Layer 3 of a small transformer language model trained on English Wikipedia (8 layers, counted from 0, width 128). Numbers have three digits each and are written without spaces.
In attention head 3, each number of a token's query is one row of weights dot the token's vector x. The head spreads its attention over the tokens so far by the softmax of query dot key.

Query weights of the head. A number n stands for (n - 500) times 0.00034.
q0: 474497599554609469447411656336619509533454754375278699576402509480551517583469484361585697515506417519609448451457423610395382447629370664609525570503483618436406280408399613674482319512522606657598512615394448518461519596360404521542444574404582458556576341470515524546347331571365557181476694539472643322405459381460442606557526483349260609517476471630696520600432492441512467429433
q1: 509598598497520554599572437427510518448325411333388432565335612272577286567445513543732497434644299757482559659431621440428389533519525565360654587469457688321520406553490508491408561597604432647480558453430520596695629551404242560433560518555466394579531390578642466525494602428330558493599396661660391521484506515486556521515704374524390757635568357465477396472455645270557598607640
q2: 472563452423583376464331629522443424458435589441500398451310370493558407500500768358429628544374619347602599661398484378439645312287480510630419506648536318538289792448737402531526449295500448558614522546577454412514503656439510449510440450415623516538399478448328685559577562658510417349409540551480405604656615410333543440387115608434601500293435595344615506692623503601623401470650
q3: 616484572463477593474623350576592548429559341398586561605512736431664558658529344559441218395638390646441503528544476477648599549644487584494327620519491532591708460635455531482479465698440562422454606497564652454735574475345323657546417461448261439364491313537550562450482596500510573683478330351566653620419394551490544705429523421488306363544358393633506503313397551450373555522439
q4: 518511407717444379461577477397468427399519407480466475540527446518564594339422733583401389521575405368510490394456521327457529326473536581419431541560437429596302544345527341716489380536445551493550550569442487621483598514535404445394406448472576495547527535608404516559513513529489397381358377537391368479416654490594585456532242513634676462648551618478508595427660512590533505437678
q5: 288595405371570414517415470475296418556434612484583545348553322531475285488503503371531603425473519662609462704434667490477666582591634422693346497478514468395469406373545528235654541313503413458601384355675509301537500446465605594515529403686500558451519537441380503519414531615680634513447333524402403562558422488293470436308362518569426525373540432560542460571224714637500417491551
q6: 529719382539431476575463553446301257419320453391555370594500312466576657417429506629521494594559531286506566570445565315322594470479463336424425605506370375484477585486446423407548542529503546486427636523571431603672332519491513532407435453532595643616397710485540700640587449541491628589464435476684369523494730369659329447572395638273620618512506395475468556362506467585612512558700
q7: 467479601571593602450372401682657580598620353637398404442442835534442222570513460522585571295500393500319526452493567661564318443514479664411504559441675707507436548594583497386379646474448394354535367581420555326416710483567496540708584308443367299530524385630372336483547347546447342615476535523628606560557472644396595583422437464585159360451605393785525516632500441357294476420320
q8: 487366518546544535543438595424636457386517613564436535520476473406638459586500777493661434432331688362357692446302470583418523454520307520443629334561547431602593563857652451703497290433510743485332398471431538688310465459551447297656617572419445266546355394490363598659487513735340295376456688549520490608486535574449381382553478551503511416487570422408644497561628377420483683599463
q9: 539443504275500176257474349577734504566381469488260477337668574615511455554476714531397450633450691682430686310620507520417432486776564633389603521597390606450488828633177665564522631507545374711568435416557664548575546534646570522376580414547276449442481262567545604571620426514531377500743582453369459525696408617734493568434612419585408596647570434718492411294579554190379675534586
q10: 606609553717330365424344594612671529474460651397380423427577457418513485611466614759437607484464608357639494375551484411400506801561599697487576487544419511567441644506397643573625519576684627646488529639421406320404709449622500617464582607328529392624523342497673600658543427662258359556593696536405433555486354391744417588553532310372535603389540469622531478587691528267411434507603
q11: 559425361376607680489547411270396473400546599617454577356423672592552416365457408438515608574610519472375445618407491622623482458345462583623440577366763237616517550544524508368485677526428549623432506532601323405457401243350458524578491455510447332482457524494441322392530445616554325716457516590547562622510643579245553494439606613406513675526360555469455477601396621365541449553345
q12: 476465441433611586545487548601670536565466381668444464478534469434519241549520487407550410452425538490350429472541476753570479610462440425379468479547552773552267544326479568518451396316494435272408439406535462559513487598325490437625516440533241476603500595460374531210518534621410329572695169351481547630484445455676512503429393582643439313397379533522545416327566654497513531620387
q13: 567482828569615419535429449617397517538324613533415405622560440395517327730641642519462630598300302625761543613603596429686449579549389385290442446674432879419400573351508468410424454600514528469487507295650615507437631610585555371486607497625492712534584690447621437507583483405467555467479284524341339442711380389588350391663421523668624371437570376358660604500650417410324538588666
q14: 511387458387612665482673292465279307524771476454702711488320480407464552415452377277650680527657383658650511668524422564504615620444451571675500508376515147275500389526706504473504706557395683373478566718463444370758161464511701296332553504458487667403464606548452246492230662477676628521401588636500572408467632648063746454445568496416455381628350546581496603613346427521715480327291
q15: 563478689431467397527470542570619638508385276520393543590708495400511500484548727699465455611374517483554544338594460509487389548478586527511284589508566751360497383389617535513331389585555475500553404531314456508633659403549618511422469439412524484604435535603586486456361543495534591517616536439409535434455540398604404563654611557320540538606486435528593555308402483456428629486419
q16: 518470634513625515357511603500596500492503627542477494521727441435503383560532389771617355423582449495530447398538422338369559469417489534415626549694527445497433584472553517406550564523714609559498466480408427616486481543393273485419579577531454438567564592481438497508642542374464388268590565466330577585428583531320419549634537606393492527402632578408500478566497500629609398417547
q17: 616489635245353541506587397374403694585486419466515526479672561468482598639460020772614386565734511616449480568662556508583555685665507632429625658424589597437571355611370662360370513778337471506431465352569701617454422398383508479447668648545300559608432532578634500464532592431375549564659597552576582461374515636496418497588929402558359521564380545638456401391472595492482384457296
q18: 545485488602539503543608351462532587388446394447550608654440518477568438517281579497568304514675170536455461488341459383486563462362467456411369597521368527528575808550500535492614550480443613640366647593579651532667478530525522598215482543491410558500417444503693580521477521468574535544394359596578396497220589560561489483468439511355488568508317571385559541234491554344549582527575
q19: 535566573514422462553445644675864599576394682577450462315591449585605221603544426458554522374528562593459348394636380756500430596617519641631710455452551682481308373627544725427428497728430525617577355507344469446407439352551355620571385493557457333589493464515618446485529334514556233336590500607427722244602315622706469673640851335566274471552572481784511524644634424418426589606420
q20: 431354674527451630586452471543563527385483368436690589621503616423475666543500529646305409420468355424550633522486414358531463465564458533326446606453523447593561699492588442658582495440447619389454597612618607541594526461526590331321373476407449395605398342472492607572595558465557524654456617352430494719383403415644553602503420644434546500505508448464382513343594543580376478603527
q21: 565609355583474448528594609453488574439542329503434512306486452500595515525631632727517343718571531448511481429369472389403410596523399593441599538457427551441543523492522513530514395444491508450448525351491431708539465609542426549420460421527543599577469386562497700458439455421529406331492517500414246438509649424589505590480382407538594548679416594391655479148601508385690461603689
q22: 566525454414466484467606375451455500459627608581410531489492560436525443296595365547511707516633481593456450494536436526684575642489573514673574489308577441681512414404518655293535449599534437527482572466472409366702443441590454577416528630598455527404423581635612464475511541527449616555492631597561654385474412700419474553661583471253526505549549497469517536656393580453514514453274
q23: 283491690475435520576599611554431520560491527467448443426503529357511579654436653637683417555306512453695484460500408439428411514436377409377494442462588503455503363500652388527410428415386549405463536386488551677250348567635566411556433492509773438584603432348602517549373537361538522428699549436436319440571595459519440589526503454640330520541568344433437410513631319512427554526535
q24: 369365478300487371366322429724557298517676579537749631217419461547409704387575268224605605493636528683493597454504425421366592359652547280616663632535490128445604578318461452356521581537550570431529534556568678563706372379520511486469615466335705623442437555644657511366396392558583510717594369486571381295533627607653507544497549427571500507546514449464489539572391567530464410769681
q25: 416541414520395543618404408356315662466428439629306521280609466602456485646433845453585528618507606542583471456373662500434418454411531459361573327390554407372392294449698701419396582381275476294494404417503430537254511476475532431507545530610529288513771684378476432473316514615588570343554668560562439549465708536467584444426394587695348686616534539428641487585516438529288650716381
q26: 564271519400546582597428239583268435338624511491749675734295549643377306574475353213522696419603433477717676696652535651500667387464672231531623445572529101546373541596930367453696644559486540571508444399509433363679523523446584375343468586588251621448513688642747217340587782474427478644254285738719549520500569542177475427601291584559583261341285421666772574696423322880618461491393
q27: 468551416659569496494510522627392558651500381616756607450510477599490529532537305479639568439644362327575538443386474642463548536587483619626483433403398186490496380428723621541650537513520308603466487644656372470539255345388416497441371465358511656477464480523416338550340493680449529622329634516540713504462796684186554606424496469513424434469207431638386494699590518589642467376387
q28: 456397545478660590723473497683578436500490294683683490581589428547705385727491577330520204487516559453491385566480481570527500487507377419399611456655476764647443656466424429569613494338250405445533608685537657412643602483457634342564630418500546599417549635637308428454423633462567490599558166430345500514446449406639534636571598624572493428352455534341622455611392422521323574493575
q29: 406447407494454440455596725458430432564433595539419525537362531422476460560432477224494528470680574562488546660472524644554524506485463558592554403624387396554349603538497372430470526509472622465430485367434532296409462453374539539557441633366196375592671636531454390497626506592566327500412383682519607436643671579174535227424467413608522421439491433413649619632420444762606404515493
q30: 580285393633574470669550566400315765571329450716548539368682617957549372541556532384572617460547416689361518648676684496560474360466446587621407500401696397179537262396458514262612570453562262473528566389469504361464386396550516482511465518551414555467628705542389281307485635529508415548500657626718651400524735522113500277275687450533551447636571492473598294620474459386430396477384
q31: 604462429240433607551640363397313518570451491551460597522406541703559271405636656421671554713644625641567507624772591512695435445492515362627431536500642147324677313585578626336540659475523354547469562394622398363512232534405480359500420384543456610464437658313508291474500686562535357653507549701700541418500574464150479333215628539418632493539374492398776438597293585592508305364418

Each question shows a short text with each token's key, already scaled and adjusted for position as the last token sees it. A number n stands for (n - 500) times 0.0011.

Then comes the last token's vector x. A number n stands for (n - 500) times 0.012.

0 "a": 220404612366607577513289409583719621548362285476477313520313530512357652810390557584460412248280
1 " |": 433532573533630386598345538563362502508448519424374322656328563664362668487576482566377545463508
2 " Pol": 645533631465599397523502488693419350589442396529440465626390520727300665436387448547583378467444
3 "and": 677599607404604476471483533640421460578504518466598427666504530665349622447428557579507497445510
4 " |": 548673457544596383559386535576372478566456510448638542702392561660357653505584490563428540489531
5 " N": 308605432552708289494504430791254393634512455490636567752390707793193652335432397458567470444515
6 "S": 325492402484611332511504506726370482598598453579521613748311576660292657439349416458663423458559
7 "3": 394462424388624313526466574730431441526599455623408528569347607630338653422334488458572428417516
x: 481297479650520527440503466448582520519389432547382387423761455261180695692478849448487417475326668324480561518698409491471492478542485703250503487445629493378416618499495420419434532382329508414455498483346640586446496512586598445405570386709518456448471491407320515613662450469642439484411506417525327606516516509565697439421370513460540533449494580399361499306459561509534464470529
Which token does the last token look at most? 5 " N"

0 "ot": 312464669441652533429455460784333495591482529399388437429432512680303637430334530587484527383448
1 "ri": 425557537460518556601364458638539422633462469338281372509298504503445649641425528616545559338323
2 " f": 628501556527725384567377602640219490383443671347352348623466585764227639415379542683450600542581
3 "in": 694552511461530420524420466644314454403496590387514546576426571651275685585302686626588541512569
4 "ished": 677547455472590381516451446533209626414367726298649548575524562667300607580494629668492639609629
5 " second": 482570441480638333617391565656296435425575483414610588666438643628268642420424553480454553530507
6 ",": 365515326554536360549409557624352497471464583445533609574523577666325714504459486685446483565528
7 " with": 484450360490531319613429663605392450435540537414395550484446617652328637442427572599457537452459
x: 429409411611410604286668484534545625667236309646404543540819646192532509651525566544448602447652683721556557463619396548463597413397459564392520652500606398213601491564425481467402427455399521552449424576526412573265502536571641375475497490610648347544544353649556568546639415511565406494530415452530434499543584387497537561457637499629453303462465452437419510377496358359477541559546
Which token does the last token look at most? 6 ","

0 "29": 321582536392558492551468539653378523576507475514500332556394481590424664523559466640420638586481
1 ".": 373528652546726329809053591460440470384612423447358224732067641745341682472749424501330571585624
2 "91": 602677568493646427586385587585251429567625459485362429600319561659287645474484574542629538491492
3 " |": 661737489596590370638318572564323483537509469423469453706290594645332688494606548529427589505576
4 " +": 626750411656653329744261623431269538602521482449582546713340591663341711522662394476500603650524
5 "6": 473574413464654341584462621649266442573652480537628566700393600702330602397424561457634603514563
6 ".": 318616196891692241824095609411410484473704361472566849792234756667378644498748447365461573572628
7 "54": 366334346687559388614408562629197400583655438486400669567390611632334678473463493518663548495487
x: 481259452527642486444528595525480745593341265642332380315738377372424653608494742453436365414335729475454600538582453585432453514316477592369467409462631422476483676474476302516313500404256627463467438551516580599393424553590830519478435349734491491445691449398415559551483441598706505533416527491599401557554567550599609430421461451568550415423452481551432554400556518505436481685569
Which token does the last token look at most, and with what share of its attention? 1 ".", with about 30%

0 ".": 300318775456771341785061577491389474387624450460512253648088629765308684485711412464421536509577
1 "5": 378512613397660383566414633659275417480659478520346382590404568671295643418406568473618571472541
2 " |": 557652575557622353626338571590319486536532453459360328718296578654330702505562517474470553480567
3 " +": 617711486624675322732277623441268544601541468478442397735335572665348715528637374430524577628513
4 "0": 630631473495631378591388592583337536566503509512607544687392579671360618554415607568637592485564
5 ".": 446793305825725263798106586432395501489673390456702722878177738691367655500745423395443574574633
6 "4": 330502405518598339590424643664334426506640474510592652599335627581317650446373550483631578428469
7 " |": 377403266694575330656335586554334490546557434451403709570405603580362679541574559461511581499599
x: 406411367471488660339505402573525658496346394476332285518747664390483492704528822499404537451474735538501578339700446425497520481477483607361644541486530417326643731594427389448423345388373517509298421487609420394389488528621707455428471393781533334606635385435442512343623475593516527420509604661516344518469576554487499492450474406558577451599539612499589492457472466401474504480627
Which token does the last token look at most? 0 "."

0 " after": 409470534504635395566459647604222485368426647428484491645486546670296620435454512663463567513527
1 " the": 435537521494694379473450501667261457398377587398342482612514584741307634420368452643384468445436
2 " f": 621483553499709356568421623676202449378455618378347362638492606753207646403390548656394570512552
3 "ive": 693442514420621403474493489644281558414423547402437573499517550623320574493361576594535525565539
4 "-": 537556452513588401618401514480175496580615621545620513675442552608374641608546396517674487627472
5 "d": 379622525496616399538365520712144454508525691429780602664416680711343670536474610545539515464590
6 "ig": 216602439581556404560314499723244438522496550404508662720328734690290619535408547486679476417463
7 "it": 414550435588509428568371514741397417432483588419261625702333716621284604596407661525545552377402
x: 445270393489590691405533587362486520610462464503421394546643599301375594589413520280417391454625541411479698408692504527362634524676459591480726585473426528416617753503429524616526586403327651543398483496465645648484490679541499548443329386538620451532504321487607619636462487460640583523415614627644378530542556544650325544386528333479640478544469523524341625500547481368620599541617
Which token does the last token look at most? 7 "it"

0 " ": 385614476531626386591351561460220645464479696448533515594530392625437629609560503627448660557589
1 "22": 395529581419605498538485595542255494714640404564358430587446486593360632551601556481714608561501
2 "4": 529546493380587431507519625690351484582594510548354549563479505588375638470364541533619603515518
3 " |": 607648450558576385578466556516373507652557387501487529675373502589388684567606580444543602546554
4 " Th": 573596504460690324617458540790321362538688427488648491728460659626276637353350431313563453399471
5 "om": 404459481566559320570383491579403493466615486479564543601473575554398622494276494435560418358490
6 "as": 318523476477523483560359456663539510487510497406484591631379532523374584619267428517464431361361
7 " O": 343502353525595443511476414644376379612440495497251607603384628682282661493466416474591442491392
x: 417387273516436615466535587300454529497402362511464424503751324249437568588452695564282484485514593539514434362500407583393399592485474522359572498246513560418533871609446487517399346505263459635502496609412452533435464660510626476402529403550464457591525422497500634392539471510503575506383491434398460503443477391876628665385509361518494375434425482560379434489424574593527510494586
Which token does the last token look at most? 4 " Th"

0 " used": 386482581488617469557539526731268421437413713293452442586536491793336697349341446738396540580626
1 " to": 512524548474667369582464635701208445456501619446437427651427560801286655398361447604452552500516
2 " des": 619487520500528408608319578601307466378480666403470482608522551696398594511392454586470553549596
3 "c": 677587531485603465515408539692108440383447744377536464574457612680417649497294635689456493483508
4 "rib": 583522554441642466578364629554296424433410635422711527631479467711360635525376611725532552555588
5 "e": 406589438540538462556367461592441512512305590368657567528377562628446627669496566743355576441414
6 " S": 227549393478631370539529475819270440567464490495465602693400655725261635408335362508549426476486
7 "und": 540588416456596319529429513862444330426580428539294584703387626728254648402267417446427349273407
x: 474259549479512453490484593450428533559356308254321571630577499188379681630463562464515471459454655574265513351599454331450479479581482624251614472387527530555546535519382562483527569383143604558441552634470489564507469525559699548503386493569636507310511337451591597641524530618656540582553505526521383449392433467558459713642505425422510559496491605442452653287655523407627515565693
Which token does the last token look at most? 7 "und"

0 " and": 319425636458618399529377499689295477400453661408441363615409587746275709526441489651439528491455
1 ",": 431503579530587404540364525663304494443463645434342367660428601717308711495453434673453456489482
2 " in": 648618566469604429556392518592210498415425666395376361683358635658292671457482531663440519468492
3 " ": 725580488515609424606309535382106584522456723443507542645428544646277681623742663609467652691723
4 "19": 574548508497590433566463582435145487602628561509645568656375592588339614473680669582565690724623
5 "38": 429442432534568445554434504642238480607523599501640661561402517672375674529501454663527591664527
6 ",": 310455359557510393522426521590282506604555571468491594615454577644281695530544529615558527615539
7 " bro": 438458432534542277571406530546270447400455613355434507475477622589332614423426495579415488480392
x: 461438363462604543379597449455432563527320345522564470560732366333552559735383493515448584433450577525514454530576264505427444437219418471389430451431525353202743680438542403561454400530264314597576502504419544525320350499689513590491540501572512374273479513527438638412644525336493446464552460373511492398398530524652528426470602439586540341389429369607384489381310492528515432486592
Which token does the last token look at most? 6 ","

0 " E": 267529505479699421505512507702273479440458569469443508512586452756321562378375432658384605583507
1 "ll": 512476662414667512486418456798360348458575435466302392506466555664335604523432402514556334340368
2 "ers": 677456568471613475510585597717476403521529324451434411519493474646290626429374510624488531387328
3 "l": 732674531459552450467443500712400471437493521366548491527375590559342649534379545595404570300367
4 "ie": 614615603447534497585375556627601355481506341487765444500362599579325533613521597591543520332247
5 ",": 419578389536554369530382547617379480442449576461643567587524597696319693483450447695416434498465
6 " which": 356533369583500291530424604766210394425405679394427562624403677742206696369386456669429499509542
7 " had": 511473411484583351548411578636335511386446633440427494557520519668341561491443538584457556404573
x: 359522591548341680344611558605470564659252310482530837537713530237529503698525594462597474466438673649440449543662446521520438278582426534430520563537561437288684427525499448517367540454354523491568444430438579408375336561476612538486483470594704387570560449551586599393657445484402433646495505696588465518442464419559553507545528505628522269380470572456484511296426464380334600709626
Which token does the last token look at most? 6 " which"

0 "-": 380373680463626426672261498428175476541577646528472384587328602642357641518612389561537472588486
1 "d": 348490688423688459528321504672161458474511704416207292521409666746307700502473634557490492478599
2 "ig": 698576720438644462528285490697256433499488568395264262629284729715265642528393569492661456409452
3 "it": 745593686457598467551347507712413419420482590414592356626303709636277619595403669534540543376401
4 " f": 585726527505679373581350581652260449415470631415734434701389682747183663437404582645473546523559
5 "ig": 429626441549614395596304455598205470425514598413694570707358693660330664541393579545738435538568
6 "ure": 211564449540577469551402458665329481421525492369522625644387623642271660556407593591577459505429
7 " p": 364503371510626326520394556605126577431339756365298611650479697723215677410344545658455530632650
x: 405279384511507609441549486304461517529351429532449519525531441439542573550522700408409485522567765699478550448617340515527450343410455763414412720308568546275660649472500447456582530506217429455364472650481576450446370528563552557484509434577606378416425338501518604366567415366529474585607447464431446463483575544836698353611578475526605264528449582583455525462428585530546488425500
Which token does the last token look at most? 7 " p"

0 "u": 220321602358518633495422453684616410602455402422369384434323565524384605767429567524646511208266
1 " Gu": 508422579372610511422501491800409318522446508508317489484642450734309607447263464504614483371397
2 "ide": 647429615307652462360516539757534469460468469520431505517571542725308556495320508584523452423322
3 ":": 676680509590621378643261540473328524461519554475492397639399637711356674558628418592423506598511
4 " Y": 593622526422705375527459509736515365533510361562734513640442594680216697386326468421533382316352
5 "u": 323664514505485463517411469598682337578626207592660554642317573510375639760321553297735352178218
6 "he": 325452508519567439554417503577558381526683285580481576585381552509348652504337588400468426249271
7 "i": 394458463591468491529371510551836392576533239501313588581288504499363633801306717484597493225158
x: 523347427697500715426534688486763501612368427480402378416652468275414574656410521488491644403461644403390655520640437587349617552460423754404700515457463647526485693564345567594550470511257575615382539582431416551426414537486692406420538478504433288578605367595539612672573437496485387340455493553451509561634583581709378548543447445509604467454413692471344539496515477500469455621633
Which token does the last token look at most? 4 " Y"